Layer 5 of a small transformer language model trained on English Wikipedia (9 layers, counted from 0, width 128).
A neuron's activation on a vector x is SiLU(gate . x + bias) times (in . x + bias), where the dot is the dot product.

Input weights of the MLP neurons that the questions are about. A number n stands for n times 0.004.
n34 gate (bias -0.142): 18 -15 -27 1 26 15 -8 28 10 29 49 19 -9 24 17 2 18 41 15 8 37 3 -40 -29 -12 32 -10 18 13 -26 -3 -33 18 20 -16 9 -33 -29 2 -48 35 16 -14 1 18 -30 -13 -3 -16 -40 -41 56 -49 12 -31 -21 -51 6 16 -23 17 20 -57 2 12 -30 49 44 2 -3 25 6 -30 -59 45 30 -18 -49 61 9 11 -1 -43 16 16 -30 20 -20 13 -5 3 30 15 -13 2 20 -25 16 39 24 -27 -1 38 -48 20 -2 -8 19 5 26 16 -27 22 -7 5 -33 -13 -14 -24 -18 -12 -45 -8 -19 -44 35 9 8
n38 gate (bias -0.117): -13 26 -11 -2 -27 6 -15 8 12 37 24 2 -18 -14 -10 -19 28 5 -19 14 -14 8 -17 -34 -1 16 48 -6 -12 6 -18 -14 -23 50 -19 19 -10 26 10 -16 12 52 -21 -20 33 67 44 -6 -35 12 11 -9 -34 12 -11 -3 4 11 29 -7 19 24 33 -14 -7 15 -17 -26 31 9 -15 -11 16 -2 15 2 -19 -18 -21 -20 12 1 -11 -10 -39 -6 7 18 9 -64 -15 9 -28 19 -16 -5 -30 -9 38 -2 -23 -13 48 15 1 -13 0 11 0 9 7 -9 -9 -21 12 20 27 35 49 11 -5 10 -2 36 34 -41 20 -6
n49 gate (bias 0.038): 2 -17 20 -15 37 -26 28 42 -24 10 9 -18 20 20 28 -18 -8 -5 -42 -28 -16 -38 -8 5 -18 20 11 30 -4 -41 -17 26 -17 31 18 13 -13 -21 -27 26 3 -69 -4 40 -19 18 33 -39 54 1 -11 8 6 29 24 -32 9 -1 -13 9 45 -5 -23 31 -34 13 -7 4 -24 -6 -5 34 -12 0 -8 -4 -6 -47 5 18 22 -13 -22 -16 14 41 -11 -15 18 50 -12 37 -3 5 -9 -7 14 -34 29 -18 1 3 28 21 -18 -27 -41 21 -10 -50 -6 10 13 4 26 -20 2 -37 37 17 11 17 -12 4 21 8 -21 -8
n82 gate (bias -0.041): -20 -7 21 -21 -34 1 -9 -10 20 -36 4 29 -10 -11 -13 -44 36 16 1 -19 10 15 -31 -26 -36 -6 43 17 17 13 22 -5 -1 8 -40 -2 7 3 -12 -31 -28 -6 -19 15 -1 10 12 -44 -16 32 -13 -28 35 -22 7 -46 3 0 -11 28 -21 29 4 13 -3 22 -5 -39 1 31 -14 17 11 0 -61 35 4 -76 21 9 -45 -42 14 0 39 -11 -31 -7 -11 35 8 1 -24 39 -3 55 -30 -14 2 -17 0 8 4 1 11 22 -3 -5 -41 33 5 7 14 27 14 -8 -32 -9 -15 32 43 48 -18 0 -39 53 10 -1
n104 gate (bias -0.044): -20 20 -4 1 32 -27 23 5 9 3 6 -1 9 19 18 6 -3 20 47 15 1 -40 -11 31 -32 -1 1 14 28 33 19 -8 -26 1 -2 38 -3 -20 -14 25 26 10 25 9 8 22 -16 32 -56 46 -6 13 -35 4 16 16 -21 -3 24 31 1 8 3 -4 -19 1 -18 11 13 -13 8 15 71 -44 4 20 -17 -7 -16 13 -7 8 -23 -8 -32 -16 4 -26 22 14 -36 -8 -14 18 -35 1 47 -48 -9 20 -15 -32 -4 -13 21 20 26 1 -12 16 -8 40 -15 5 -5 -59 -12 18 -42 30 -26 -31 19 34 -25 -1 15 3
n144 gate (bias 0.280): -20 6 8 -24 -32 3 7 -16 15 -14 -7 6 -8 11 5 0 -14 13 6 10 4 -7 26 -10 6 33 -28 -26 4 -16 5 -21 6 -3 27 24 21 -4 11 14 17 -15 1 -33 5 17 7 15 19 -6 11 9 12 -12 4 -6 -24 16 18 -15 0 -22 4 -12 18 -3 9 1 -24 -9 -20 4 -12 -37 -1 -44 8 -6 0 9 4 -5 15 -6 2 4 -3 -8 -2 -3 -34 -12 -11 -2 15 -27 37 4 -15 7 1 -11 -2 -7 27 -16 6 21 -9 9 25 9 12 16 2 -14 32 -4 18 4 8 -24 -1 -7 -19 23 -26 -15
n217 gate (bias -0.112): -4 8 5 -28 36 29 -7 20 -3 -1 47 0 7 -2 -12 -24 -4 -6 8 -2 -24 3 39 32 -20 -49 -2 -27 -29 -29 -30 32 26 15 18 -2 51 -1 53 12 10 11 6 -37 24 22 -22 40 56 -19 39 -4 -15 -8 -37 -6 33 -3 -43 0 -37 -6 19 -15 24 1 32 14 4 27 7 -58 -61 27 2 -2 -4 37 2 -15 -27 -29 -45 3 -22 -5 -23 -17 -13 -28 35 11 6 -31 -3 57 13 15 -48 11 16 -9 -37 14 3 18 -66 -3 13 -16 15 -16 13 50 -17 30 26 13 17 56 6 -19 -2 -19 -62 -19 -20 21
n237 gate (bias 0.001): 4 -8 -36 -15 -5 -9 25 -11 -14 -11 -2 12 -37 -14 45 -36 -21 -36 12 6 1 -41 -10 27 30 -11 4 -17 9 11 31 35 -8 7 38 -7 -9 -12 -17 18 -21 -46 22 -47 9 -29 31 48 15 -36 -4 -42 -47 8 -6 3 -19 -13 -1 -8 6 2 -22 -25 17 14 40 18 -21 36 -33 -5 -50 9 27 -42 6 -16 -22 41 -17 28 9 -10 53 2 -17 -54 31 29 5 13 16 9 4 -35 8 -2 17 10 -34 0 -24 -21 0 -39 1 -2 21 15 -6 -6 27 23 -36 -10 -11 -6 17 7 31 11 22 6 -17 -42 29 -10
n260 gate (bias -0.125): 10 24 -2 -2 -37 -4 -16 19 -36 -21 3 24 9 -29 -6 -7 6 -9 -29 35 40 -4 5 17 -10 -6 -23 -4 -58 4 -4 -5 24 4 22 13 -22 28 -21 14 10 24 25 14 11 -16 20 48 -46 -21 -9 19 -23 -17 -2 13 22 -12 6 9 8 -17 7 28 4 14 14 -3 -8 16 7 31 8 14 0 7 -8 16 13 33 -6 5 -16 -5 -24 -41 -27 12 -22 18 34 -5 16 -39 27 26 22 -20 4 21 -52 -25 24 -10 37 3 32 -46 18 28 8 -19 14 -7 1 -12 -23 30 46 4 -21 -10 12 39 -14 -15 56 7
n292 gate (bias -0.026): 10 16 -46 34 0 17 -7 11 -22 56 -47 10 -9 -25 35 0 -14 -27 -22 -24 57 -29 16 -41 15 -1 42 51 9 -38 -32 -6 -5 -55 65 -9 -16 49 5 -13 -59 -13 -29 13 -18 -5 27 36 51 -1 -62 -14 -8 38 -5 43 27 -22 -25 18 -13 30 -3 -32 9 -9 -7 -6 -2 45 -2 30 -20 -21 -13 -18 -6 -20 8 35 5 -35 15 16 43 -5 -8 -7 4 -26 5 6 -27 -4 4 15 -9 5 -19 -20 17 -4 20 -37 47 43 1 -2 -7 8 -22 1 21 -5 23 30 3 40 -15 17 55 6 5 -31 -4 19 45 7
n34 in (bias -0.015): 43 22 46 7 -21 -14 -33 -45 33 3 31 -11 8 3 36 16 -16 94 49 -11 -14 47 -11 -24 15 -15 0 -1 23 -11 -15 -9 -16 21 16 -13 -31 -53 17 -6 -24 -37 10 -12 -22 48 -12 -30 1 -2 27 14 -12 -23 -25 -2 4 -20 10 5 -11 18 -8 0 1 7 86 2 -59 33 3 -11 2 -28 58 -36 -3 10 -12 9 -28 33 -5 -44 -47 -13 -26 3 -26 -3 -38 28 17 -43 -25 39 3 54 -13 10 10 10 1 -18 2 -6 -1 -12 8 -20 35 23 31 0 5 0 34 6 -57 -14 53 -24 -8 17 -67 51 -6 62
n38 in (bias 0.064): -1 -39 48 17 -28 -1 30 5 2 28 4 13 5 -20 -24 32 -15 -24 31 -3 -13 9 2 11 -11 -46 24 28 14 -38 -6 11 -11 -15 22 -30 -35 -28 -25 -47 -29 -24 -10 2 3 11 -38 1 8 -18 -20 -31 -22 25 1 34 -1 11 18 -16 -16 -14 -23 -35 -7 -21 7 -3 4 -47 -10 21 14 27 21 -14 1 -33 43 6 17 -6 33 -9 36 -15 -16 10 54 -8 -15 -29 -11 -10 -53 49 -12 -32 -5 12 6 -13 -20 -1 13 12 -7 -13 -17 1 -14 -22 9 -3 12 -4 -1 40 -36 3 -20 28 8 -61 9 45 -5 -9
n49 in (bias -0.024): -27 -29 1 25 31 -2 -31 32 -26 -12 -2 11 -10 28 -10 -5 -15 12 32 -15 19 -24 -15 -26 -40 -9 29 -9 3 0 -44 11 26 15 -24 29 4 -13 -60 -17 -26 -1 -17 20 -36 -34 4 -2 24 8 15 -40 -64 -28 59 -8 -14 38 -12 24 1 11 -4 9 -1 29 18 13 27 22 -1 -7 8 21 -24 -32 -58 -43 10 29 8 -44 9 8 6 51 -14 -13 2 47 -19 -32 24 17 13 13 14 2 15 43 10 25 27 2 -13 -25 -31 -16 -52 -21 13 -17 16 21 -1 5 -4 -28 12 -29 -17 -21 -1 5 -12 0 -50 -28
n82 in (bias -0.007): 16 6 11 -4 31 18 -7 36 37 2 16 -5 -31 -13 -11 26 3 -21 10 -35 2 -48 43 -16 8 -4 1 5 46 -25 2 -21 -22 34 47 6 -27 -11 2 37 -2 -14 -52 -32 7 17 10 -8 69 -32 0 27 -7 8 -1 7 44 -22 -6 16 -12 3 -27 -9 8 -30 2 7 -21 4 30 -22 -20 -20 -4 2 18 -45 -31 -9 34 17 -15 -6 -53 29 23 25 4 43 36 -2 53 -35 -7 10 -6 0 -20 8 23 36 -44 28 -29 4 7 -7 32 14 -5 -13 79 0 -28 -9 26 33 -45 -49 -10 0 -11 13 -21 11 0 12
n104 in (bias 0.004): 7 -42 -16 -10 31 -15 1 21 -35 -19 26 -10 0 31 -16 -33 -6 9 20 17 -9 -4 -37 70 18 -3 12 7 -12 69 -25 30 26 -18 -22 17 -3 5 11 -12 -5 5 -20 -13 8 4 2 26 -16 24 12 18 10 1 -42 9 -14 -35 35 12 40 -2 40 -12 3 2 -1 -15 -23 21 51 -21 28 9 -7 -12 -21 3 -29 3 -16 5 -1 -14 27 32 16 -44 12 -21 4 -36 44 32 10 -9 1 34 -3 -15 18 -28 18 -22 -50 10 -23 -1 -16 8 -29 34 26 -20 -31 20 -1 15 -20 -5 -26 3 12 -21 3 17 -3 -22
n144 in (bias 0.173): 22 -17 -1 -26 -7 -3 -24 -25 2 -33 3 15 -23 -37 11 -3 4 -1 8 14 -22 0 -13 -1 4 8 -16 16 12 -11 26 -23 -5 15 -1 16 -11 2 -10 13 29 -24 -13 -18 11 7 8 6 -20 4 30 1 -26 -18 20 -3 -1 -15 42 -14 -17 -4 8 4 21 -24 -2 43 -1 -16 4 -5 -30 11 12 -1 4 1 28 -17 -17 -9 1 15 -24 -4 23 5 -10 -21 2 3 6 -10 -4 36 -26 23 -3 2 -11 28 11 11 -14 -20 16 13 43 11 1 37 14 -15 8 -19 32 -5 28 -2 6 12 21 12 -15 28 -31 -1
n217 in (bias -0.022): 40 24 35 3 6 -16 -29 -12 -8 13 3 -7 -35 23 11 -64 -22 28 -34 33 40 -38 24 35 -13 30 41 17 23 -39 7 30 27 -30 2 -12 -25 40 -12 -4 10 -31 14 2 -9 -2 -8 34 -26 13 -16 -30 -6 -37 -37 34 1 7 -11 -85 -1 -79 -56 43 0 -16 -60 28 -24 -29 5 -8 -4 22 13 7 30 19 -29 11 -24 15 -16 -11 -2 -16 -14 10 24 38 29 -7 41 -22 -53 3 -17 26 -33 18 11 -25 -5 12 39 -27 -19 -5 20 -36 -27 -20 -5 -55 -5 -14 35 29 29 1 9 1 57 -26 -2 30 -9 -10
n237 in (bias -0.022): -8 53 -13 -29 -8 12 -10 32 8 -21 -7 14 10 -1 28 38 -1 24 -31 -15 -31 61 9 3 -9 -35 -36 18 -12 9 -49 -3 0 1 14 -19 57 21 25 5 -1 2 32 16 18 -66 -2 -28 -47 -7 50 -25 -21 12 -10 32 -2 40 20 -34 30 8 50 -2 21 2 -5 -5 8 -33 35 66 11 -24 2 10 -11 10 -12 -17 3 4 18 -21 -20 -6 -14 20 -20 12 20 -18 -20 -16 -12 37 -20 -28 -9 -27 38 6 7 58 -11 27 -12 -34 -12 12 -29 -28 12 -21 13 16 -42 23 12 -10 19 -16 -5 -52 -10 30 -17 40
n260 in (bias -0.050): 2 -24 5 -21 -14 -12 14 16 4 25 13 4 31 -3 19 -52 2 2 23 -14 -12 36 -13 -27 7 -19 41 -12 -26 12 -5 1 -31 12 -15 26 16 -1 4 -19 -12 -14 22 7 22 19 -39 -5 2 -54 21 -6 1 -4 2 24 24 -25 36 -3 38 5 18 -1 -4 1 53 -1 15 -36 24 -6 -2 2 -6 -18 31 24 1 16 24 14 28 29 -8 -37 17 -7 -43 3 32 9 -28 -22 -7 -10 -54 83 -1 -4 -39 30 11 -22 -4 7 -14 -22 4 -8 -1 87 28 34 16 4 -16 5 23 31 -22 -13 53 -12 -11 -42 24 -1
n292 in (bias 0.034): -2 -23 9 -16 -26 -10 9 -21 26 -30 -9 -25 -50 -23 -15 30 10 -14 -1 8 35 -20 6 -1 -18 -28 43 12 -35 20 10 2 -1 38 -21 0 1 39 9 2 18 2 39 30 -36 4 -11 85 29 -7 -12 6 15 -26 25 30 -37 66 -6 30 13 -40 -12 6 0 47 20 9 -29 -19 17 38 -20 -14 25 16 -51 -26 29 -26 -7 -17 -17 -8 11 -14 -57 -12 -7 -9 26 -9 -17 3 54 -27 -5 -3 -12 -6 -21 -11 50 25 35 -40 -61 -52 -19 -56 -2 -11 -40 1 -8 -3 12 -18 11 26 -45 12 24 -16 -6 29 -24 -24

Each question shows a token from some text and the vector x that enters the MLP there. A number n stands for n times 0.13.

"ird": -2 16 -23 6 -19 23 9 7 13 1 -9 -36 6 1 -2 7 -12 20 -6 23 7 24 -19 -15 10 17 11 -9 -6 14 4 -21 -3 1 12 1 9 -4 8 -17 -2 9 2 -9 -14 -4 -5 -17 7 -8 16 23 6 -2 -9 19 16 -26 2 -8 11 -4 17 4 -6 -2 2 8 -16 10 7 -24 0 8 10 12 -11 -3 24 4 15 -5 -6 21 -10 6 -9 -18 -10 9 -10 13 -6 5 -10 1 11 -3 5 -21 11 5 -12 0 -6 -15 -24 -3 24 -6 -4 13 1 -24 -44 -6 -15 -14 1 -8 -6 1 2 -7 17 -5 5 1
Which neuron fires most, and how strongly? n34, at about 1.7

"===\n": -6 -16 -3 -7 -14 6 7 25 -7 -15 -4 3 5 -13 -11 -7 8 3 -3 -6 1 -17 -9 -14 5 10 24 13 1 -8 21 -2 -8 -7 18 -5 1 3 -28 -13 -18 15 -10 -3 7 -6 -8 3 0 -4 4 -4 2 -4 -4 2 8 -7 20 -1 -15 4 -10 16 10 -6 6 -3 0 4 16 25 4 -1 -10 -10 -14 7 -17 -9 -9 -5 15 21 12 13 4 -16 -16 -8 21 22 9 -13 -5 9 4 -10 11 -1 -6 -11 0 -1 24 8 -34 -8 10 -5 9 17 -10 -11 -48 12 7 -1 -6 16 8 -10 -1 -14 0 -17 17 -1
The two highest activations, in order: n292, n260

"1": -5 7 14 -3 -28 6 2 -32 5 4 2 5 13 -6 8 5 5 7 2 12 -8 -3 -3 8 -2 22 -4 5 -3 -6 7 -20 1 0 0 -11 5 -9 -2 5 12 6 2 -22 -7 -1 -3 3 13 -10 24 -4 -5 -9 -10 0 19 3 -1 1 5 -8 22 4 -5 -27 -9 -2 -18 -5 18 7 15 1 -5 23 -9 13 22 -4 -23 -1 18 15 -21 8 7 -4 -18 32 14 -16 -9 -7 -16 10 17 -11 6 -7 -17 -1 -15 -4 -22 -16 -8 -4 4 3 0 24 23 -30 -38 5 -3 3 -12 -2 11 -12 -5 -1 20 1 -3 -5
Which of these neurons fires most? n144

" s": -6 0 9 4 5 -3 1 11 8 17 -2 2 -1 10 -3 0 -14 22 -7 -10 22 4 0 -5 8 4 8 -12 8 5 -3 0 -6 -18 -1 -4 18 7 3 3 -4 -10 -10 -4 -14 -14 2 -24 6 4 17 -3 20 5 -3 -11 9 -22 16 6 -19 4 11 5 10 -4 -3 7 4 -33 15 -10 -2 9 -14 14 15 -17 -1 -7 -3 -9 15 -1 1 3 -4 0 -1 5 1 1 11 4 -20 -14 51 -30 13 3 1 5 -1 24 0 1 -33 -8 11 4 2 19 18 -43 -16 -16 -7 -19 -6 -14 -3 -14 -12 7 -7 -21 8 4
Which of these neurons fires most? n49

"ri": -5 18 -7 -18 -21 5 10 20 16 -14 15 -1 -8 -10 -16 -5 9 11 -2 6 -8 14 -33 13 26 -5 -30 20 7 31 -22 -10 -2 11 9 -9 13 0 -13 3 -15 1 -17 26 -3 -4 -6 4 -11 -7 -2 -20 0 -5 -21 -25 8 -2 14 11 6 0 3 -8 15 -3 12 17 -11 6 -2 -5 16 6 8 7 -3 -3 35 -7 -8 -8 1 26 4 8 -4 2 16 -1 -5 -3 16 -3 -18 -12 -1 16 0 21 -6 -5 -27 -6 -9 -10 -16 -3 -1 -12 0 11 1 -37 -15 2 -12 8 -13 23 -2 -1 -10 13 1 9 3 -14
The two highest activations, in order: n34, n104

" through": 7 -11 6 -16 -7 1 -1 2 7 1 -7 -7 -10 -6 -12 -24 -12 5 -7 -5 20 -6 -4 -12 4 -4 -15 6 10 -21 17 -14 -22 -20 -7 -15 -1 15 -19 8 -1 12 -6 3 2 -14 -3 -2 -6 -9 3 9 1 -1 -4 15 19 1 5 3 -2 6 21 4 -1 -2 -10 10 5 16 8 8 11 -3 24 3 1 -3 -2 19 7 -12 24 18 -1 -9 -6 -11 -7 0 25 -8 15 2 0 -7 16 -18 -4 -7 -15 -2 -3 -5 14 -13 -24 8 -4 5 -3 9 0 -12 -63 -5 18 -2 4 14 6 -15 12 8 7 6 19 -8
The two highest activations, in order: n292, n260

"le": 6 -9 12 8 -21 5 2 5 20 11 6 -3 -2 11 -20 3 -1 8 -3 -5 11 -2 -4 8 9 -2 -11 7 11 -2 2 -18 -11 6 5 18 -17 11 -25 -4 6 -4 7 -3 -16 -21 5 -27 -14 -13 -5 25 10 -15 -6 6 19 -4 -1 6 13 -6 22 4 12 -5 6 5 7 2 -6 8 -14 0 -9 -2 -13 -1 8 -2 -2 -28 15 8 -12 20 -11 -11 -15 10 7 16 -13 -5 -19 2 2 -3 -13 21 2 1 -19 16 -7 -16 -26 9 7 -11 -7 -18 19 3 -51 10 10 8 8 9 -3 -5 6 -1 20 -4 15 21
Which of these neurons fires most? n49

"ivate": 9 9 4 -20 -19 -6 12 -6 18 4 4 -21 -2 -12 -13 -3 -28 4 1 0 10 -1 3 -5 -5 -4 -8 12 -16 -20 -4 -3 -3 13 -5 15 11 -8 -4 -3 10 -3 0 -1 -12 -15 1 -6 -27 -16 -6 -11 12 9 -2 -14 35 -1 4 -7 -7 3 16 6 17 -2 -1 16 0 -1 14 5 23 23 9 -4 -5 11 21 24 -5 -8 13 12 -4 5 -1 -18 13 -9 3 6 14 -1 -13 -1 -4 -13 -8 -11 -7 13 -4 -2 -3 -35 -11 -8 15 -9 0 -2 4 -27 -52 7 -2 13 7 10 0 -9 3 -5 10 1 25 8
Which neuron fires most, and how strongly? n260, at about 2.6

" him": -10 -10 10 -9 -8 18 14 -2 10 0 -5 -20 10 0 -14 -25 -5 -1 -12 -1 12 0 -7 -9 6 -11 -11 5 10 -5 -5 -18 -13 1 -8 18 -27 -19 4 1 -14 3 0 21 -1 -2 0 -6 -19 1 15 -19 -4 4 2 13 15 -4 5 7 -28 5 20 3 8 6 -13 -4 3 -8 -12 5 6 4 -3 22 -2 0 -10 7 -12 -2 7 10 -12 6 1 -29 12 16 19 -9 3 -3 3 -3 9 -10 -5 7 -8 1 5 9 3 12 -24 4 19 -2 9 0 6 -3 -62 15 -1 8 -15 9 -2 1 7 6 16 -10 23 13
Which neuron fires most, and how strongly? n82, at about 1.6

"D": 9 35 11 -28 -19 9 -15 2 -1 -1 -9 -26 2 -4 13 -5 -11 17 12 0 14 7 -14 -11 18 0 9 20 2 5 9 -25 -18 -3 4 1 10 23 -7 -4 17 21 7 1 -14 -22 6 -7 -11 2 4 1 -14 -1 -11 -24 14 -20 1 -11 11 11 -15 2 -10 8 -3 8 -19 -46 22 -2 -4 4 1 -11 -19 12 13 -9 -13 -8 15 16 2 -2 8 -16 8 6 24 -10 1 -2 -8 10 33 -7 8 -8 15 -12 3 0 -6 -5 -5 -6 16 -4 11 13 -7 -12 -21 3 -4 -9 -20 12 -3 -2 -13 0 -12 3 9 8
Which of these neurons fires most? n34

"er": 6 -1 8 1 -17 9 1 5 12 10 20 0 -8 -2 5 -12 -10 12 -5 3 27 21 -2 -3 7 4 -13 18 -1 22 -9 -25 3 -12 14 22 -1 10 7 -7 4 2 1 -15 -15 -11 -6 -5 0 -6 15 -13 -14 -7 -3 -13 -6 -5 8 3 5 12 22 -4 -11 -23 8 -6 8 -4 0 10 -13 -13 -10 21 -10 14 7 2 -14 15 4 1 6 4 8 0 -18 -4 -1 -15 26 3 -21 9 -6 -5 4 14 -2 2 -25 26 0 6 -26 6 8 -17 9 6 -17 -11 -44 -8 -6 11 -12 15 3 -10 -17 -9 22 -21 -6 21
Which of these neurons fires most? n34

"in": 11 -5 23 1 -15 17 10 -2 0 4 9 7 -2 -13 -37 -5 -9 -24 -16 4 -11 -15 -38 -6 21 20 2 13 2 33 6 -15 2 19 5 22 -2 -2 -12 -15 -1 2 7 20 -9 -14 9 -8 -4 12 10 -7 6 -1 -9 -1 20 -5 -3 -2 2 -14 20 6 1 -10 -11 9 -1 -3 8 1 8 6 8 7 -12 5 -2 -5 -5 -17 12 19 -1 -2 29 -3 4 2 -12 -6 -7 -7 -20 -11 6 3 18 11 -10 5 4 -1 -7 -1 -34 3 16 -8 4 -5 10 -10 -50 0 -6 -2 -8 3 -14 0 2 9 24 -2 2 -17
Which neuron fires most, and how strongly? n34, at about 1.3

" with": -6 2 8 -21 -12 13 -4 -4 4 0 6 14 -10 10 3 -33 -11 8 -7 -6 13 -3 -5 -21 6 0 -18 17 7 12 5 -17 -33 -13 -14 -6 6 10 4 -10 -13 1 8 -16 -1 -6 11 19 -15 -4 13 9 13 14 -13 -1 15 8 16 -2 -17 3 22 4 -6 -6 -5 4 6 2 -3 9 -19 8 1 0 -4 -8 3 5 2 8 21 6 -1 22 7 -19 -4 0 23 -1 16 5 4 -1 8 -11 -1 3 -6 4 -24 7 11 -12 -17 9 3 -4 -12 8 5 -5 -64 2 1 0 -8 5 -4 -13 4 4 4 -3 24 3
The two highest activations, in order: n237, n82

" sec": 5 11 9 -7 -10 -5 -15 1 -1 7 0 -16 0 2 -7 -8 -13 -7 2 21 5 -2 6 -8 -21 17 -15 -4 6 18 -12 -11 -20 -15 7 7 24 -11 -10 0 30 -2 -15 -5 4 -17 -8 -10 -2 9 10 -13 15 -7 11 7 33 -11 7 -1 -6 22 22 9 13 -10 6 12 6 -23 18 -14 -1 -9 1 17 -1 15 -14 5 -17 11 25 1 15 13 -14 -32 -1 1 -2 -10 10 -11 -12 -12 9 -7 0 -5 -22 13 -9 15 7 -21 -8 7 2 6 4 4 2 -3 -24 0 -5 25 -5 -12 -4 -36 2 7 20 -13 8 -1
Which of these neurons fires most? n104

" p": 3 -3 24 -21 10 9 -15 0 13 19 -19 -8 -7 -5 4 6 4 8 12 9 10 -1 -4 3 4 18 0 -4 -1 -4 5 -8 2 -2 5 -1 16 -8 -6 3 2 0 -14 -12 -14 -25 8 -13 15 -5 18 2 -7 8 -10 -13 28 -2 28 22 7 11 19 2 -6 -3 1 2 3 -29 3 -1 -5 -2 -22 -16 -12 7 2 -1 0 -7 10 -4 -7 14 23 -16 11 6 3 -18 18 17 -28 -1 30 -37 -1 -1 -12 10 2 10 9 -2 -35 -2 -20 -7 14 9 14 -20 -6 -3 -11 -22 -7 -8 -15 -10 -9 4 15 -1 -2 -13
Which neuron fires most, and how strongly? n49, at about 12

"ing": 9 -10 -4 -2 -12 31 1 -13 -11 2 -10 -21 1 -14 -20 -2 -11 1 11 -18 -9 -2 -1 -17 27 8 0 21 -19 26 -4 -21 -10 0 -6 14 -11 6 -2 -6 -7 -5 -10 1 -10 9 11 -6 -10 6 -11 9 5 5 10 3 18 -13 13 -3 -1 6 24 -12 18 -12 3 23 -4 14 7 -1 0 1 1 -7 -9 -1 -2 7 -6 -5 8 19 -14 7 11 -30 -4 7 -9 -3 19 -4 -8 -1 -2 -14 8 17 -4 13 -12 -2 6 -7 -20 -5 13 -20 -7 1 4 -14 -56 1 18 10 -8 12 11 0 -9 3 14 -3 26 10
Which of these neurons fires most? n217

" under": 4 -9 11 -10 -9 -11 -4 25 -9 20 -7 -22 -1 -4 -3 -15 -11 8 -2 -8 3 -6 -15 -33 10 19 -10 19 0 1 10 -32 -30 -19 -4 -3 -14 23 -11 -2 -13 5 -9 -21 -8 -5 -14 -1 -11 -12 2 14 5 -4 2 -7 7 14 1 2 -7 12 40 2 13 -10 6 18 8 9 15 1 -2 -2 5 3 -10 8 7 12 -17 10 12 4 8 17 2 -25 -2 -9 24 4 4 2 11 2 10 -13 1 -6 -7 8 -16 14 6 0 -19 -5 -3 -3 9 23 -2 4 -45 -10 11 15 -13 7 10 -5 6 4 6 -10 -1 -2
Which neuron fires most, and how strongly? n217, at about 0.36

" Angel": 6 6 1 -13 -4 0 8 10 30 -8 -5 -13 -5 0 0 0 -14 13 -4 16 2 1 -16 -9 9 3 -3 12 34 15 -5 -14 10 19 11 16 6 -13 1 1 15 16 -10 10 0 2 -17 -8 4 -8 13 -22 -4 -10 2 -2 22 -2 25 -5 3 -12 1 -12 0 -18 -1 -7 -3 -18 8 21 5 4 -3 2 -10 -4 3 5 25 9 13 12 -22 -14 -35 -25 2 2 -6 4 21 10 -22 4 -19 -6 9 5 -12 -11 -14 -9 -16 -23 -19 -7 10 -5 3 5 -5 -22 -31 5 -8 7 -13 -5 2 -1 -11 13 16 16 15 12
The three highest activations, in order: n34, n38, n104

" c": -4 8 22 9 20 2 -1 1 -3 10 10 -2 12 -1 5 -12 -2 -3 -2 17 3 -6 13 7 0 -7 16 6 16 -3 6 -17 -1 3 30 -1 18 -7 -8 -11 -2 -12 -16 -8 5 -40 2 -23 -8 -4 20 -6 14 2 -22 0 17 -3 -4 7 -8 3 28 3 -7 2 4 2 -25 -32 -1 1 -11 11 -13 13 7 11 1 -3 -14 -6 9 2 -11 -16 0 -23 1 0 12 -4 18 6 -27 23 42 -28 1 5 -20 4 -2 6 8 -10 -21 -2 4 5 -3 8 -3 -21 -33 -3 4 -15 1 10 -5 -18 4 -2 -2 -1 4 5
Which neuron fires most, and how strongly? n217, at about 10

" (": 23 -3 10 -21 -13 5 -6 8 -8 -2 -4 -7 0 -21 5 -4 -7 24 -3 3 4 -1 -7 -9 7 3 9 -6 -2 -11 3 1 -9 -6 12 -1 -7 0 -38 -6 0 17 0 6 2 -2 -6 -6 4 -3 19 6 -3 3 -6 -10 14 -11 -2 2 -3 -5 12 1 -9 -8 5 9 1 4 27 16 4 -20 -3 0 -7 6 -8 -3 -2 -8 33 19 -13 10 20 -16 0 -6 35 -4 8 0 -13 -3 13 -26 13 -1 -2 -16 -4 3 5 -2 -5 1 5 2 -3 27 -17 2 -60 5 -6 -2 -9 3 -11 1 1 -4 11 -16 10 5
Which of these neurons fires most? n260

" was": -9 6 12 -10 -15 0 4 52 -4 9 -9 -8 10 -17 -20 -27 1 10 -8 -5 -2 -7 -2 -25 -8 14 5 6 22 -1 4 -3 -10 -24 -8 1 -7 -3 -6 -15 -34 9 -5 11 0 -15 3 5 -18 -3 -10 0 -5 -7 -6 15 15 17 -5 6 -15 19 0 14 -7 -14 -3 6 -2 -3 22 19 -2 -14 -18 6 -18 -5 -7 -8 0 3 0 5 -3 16 12 6 -8 -2 7 3 19 9 -1 -9 12 2 13 0 -3 -11 18 8 8 0 -19 11 4 -15 -4 12 3 0 -47 15 1 1 1 -4 -1 -9 6 -2 8 8 15 -1
Which of these neurons fires most? n49

" g": -1 13 10 5 7 3 1 20 -4 1 -15 -15 3 5 7 -14 5 -3 6 -2 12 0 -14 0 4 4 -6 -4 14 7 -3 -21 -3 1 -1 2 24 10 3 -2 -12 2 -2 -4 -14 15 10 -15 -8 -8 -4 14 10 -11 -15 -5 2 -32 -6 -5 -19 12 19 10 1 -5 -5 7 14 -25 -6 19 -5 -4 2 13 -17 15 3 -5 -43 0 28 7 -8 12 6 -22 -11 3 30 0 10 8 -14 -4 13 -6 1 0 -7 22 -4 5 7 3 -21 -15 14 5 10 1 8 -20 -35 7 -14 3 1 3 -3 -39 7 11 -2 -26 19 7
Which neuron fires most, and how strongly? n260, at about 2.5

"ill": 7 13 11 -14 4 4 18 5 3 -1 -4 -18 -7 2 -4 -11 -20 -13 -30 10 -3 20 -41 -12 6 -1 7 -1 3 30 -5 -11 -20 14 12 -5 -4 9 -22 -9 12 21 1 13 0 -16 -5 -13 -5 8 11 -2 3 6 -17 10 3 -21 -12 0 11 4 10 6 3 -11 -18 -5 5 -3 17 21 15 1 30 -13 -19 0 3 20 3 -4 13 4 -15 0 11 -3 11 2 3 3 0 13 -6 14 17 -6 5 19 -8 -6 -13 5 -2 -2 -27 4 12 -25 -2 -6 -7 -38 -5 11 -22 4 -17 -1 -15 17 -6 -3 31 -2 -4 -8
Which neuron fires most, and how strongly? n38, at about 3.4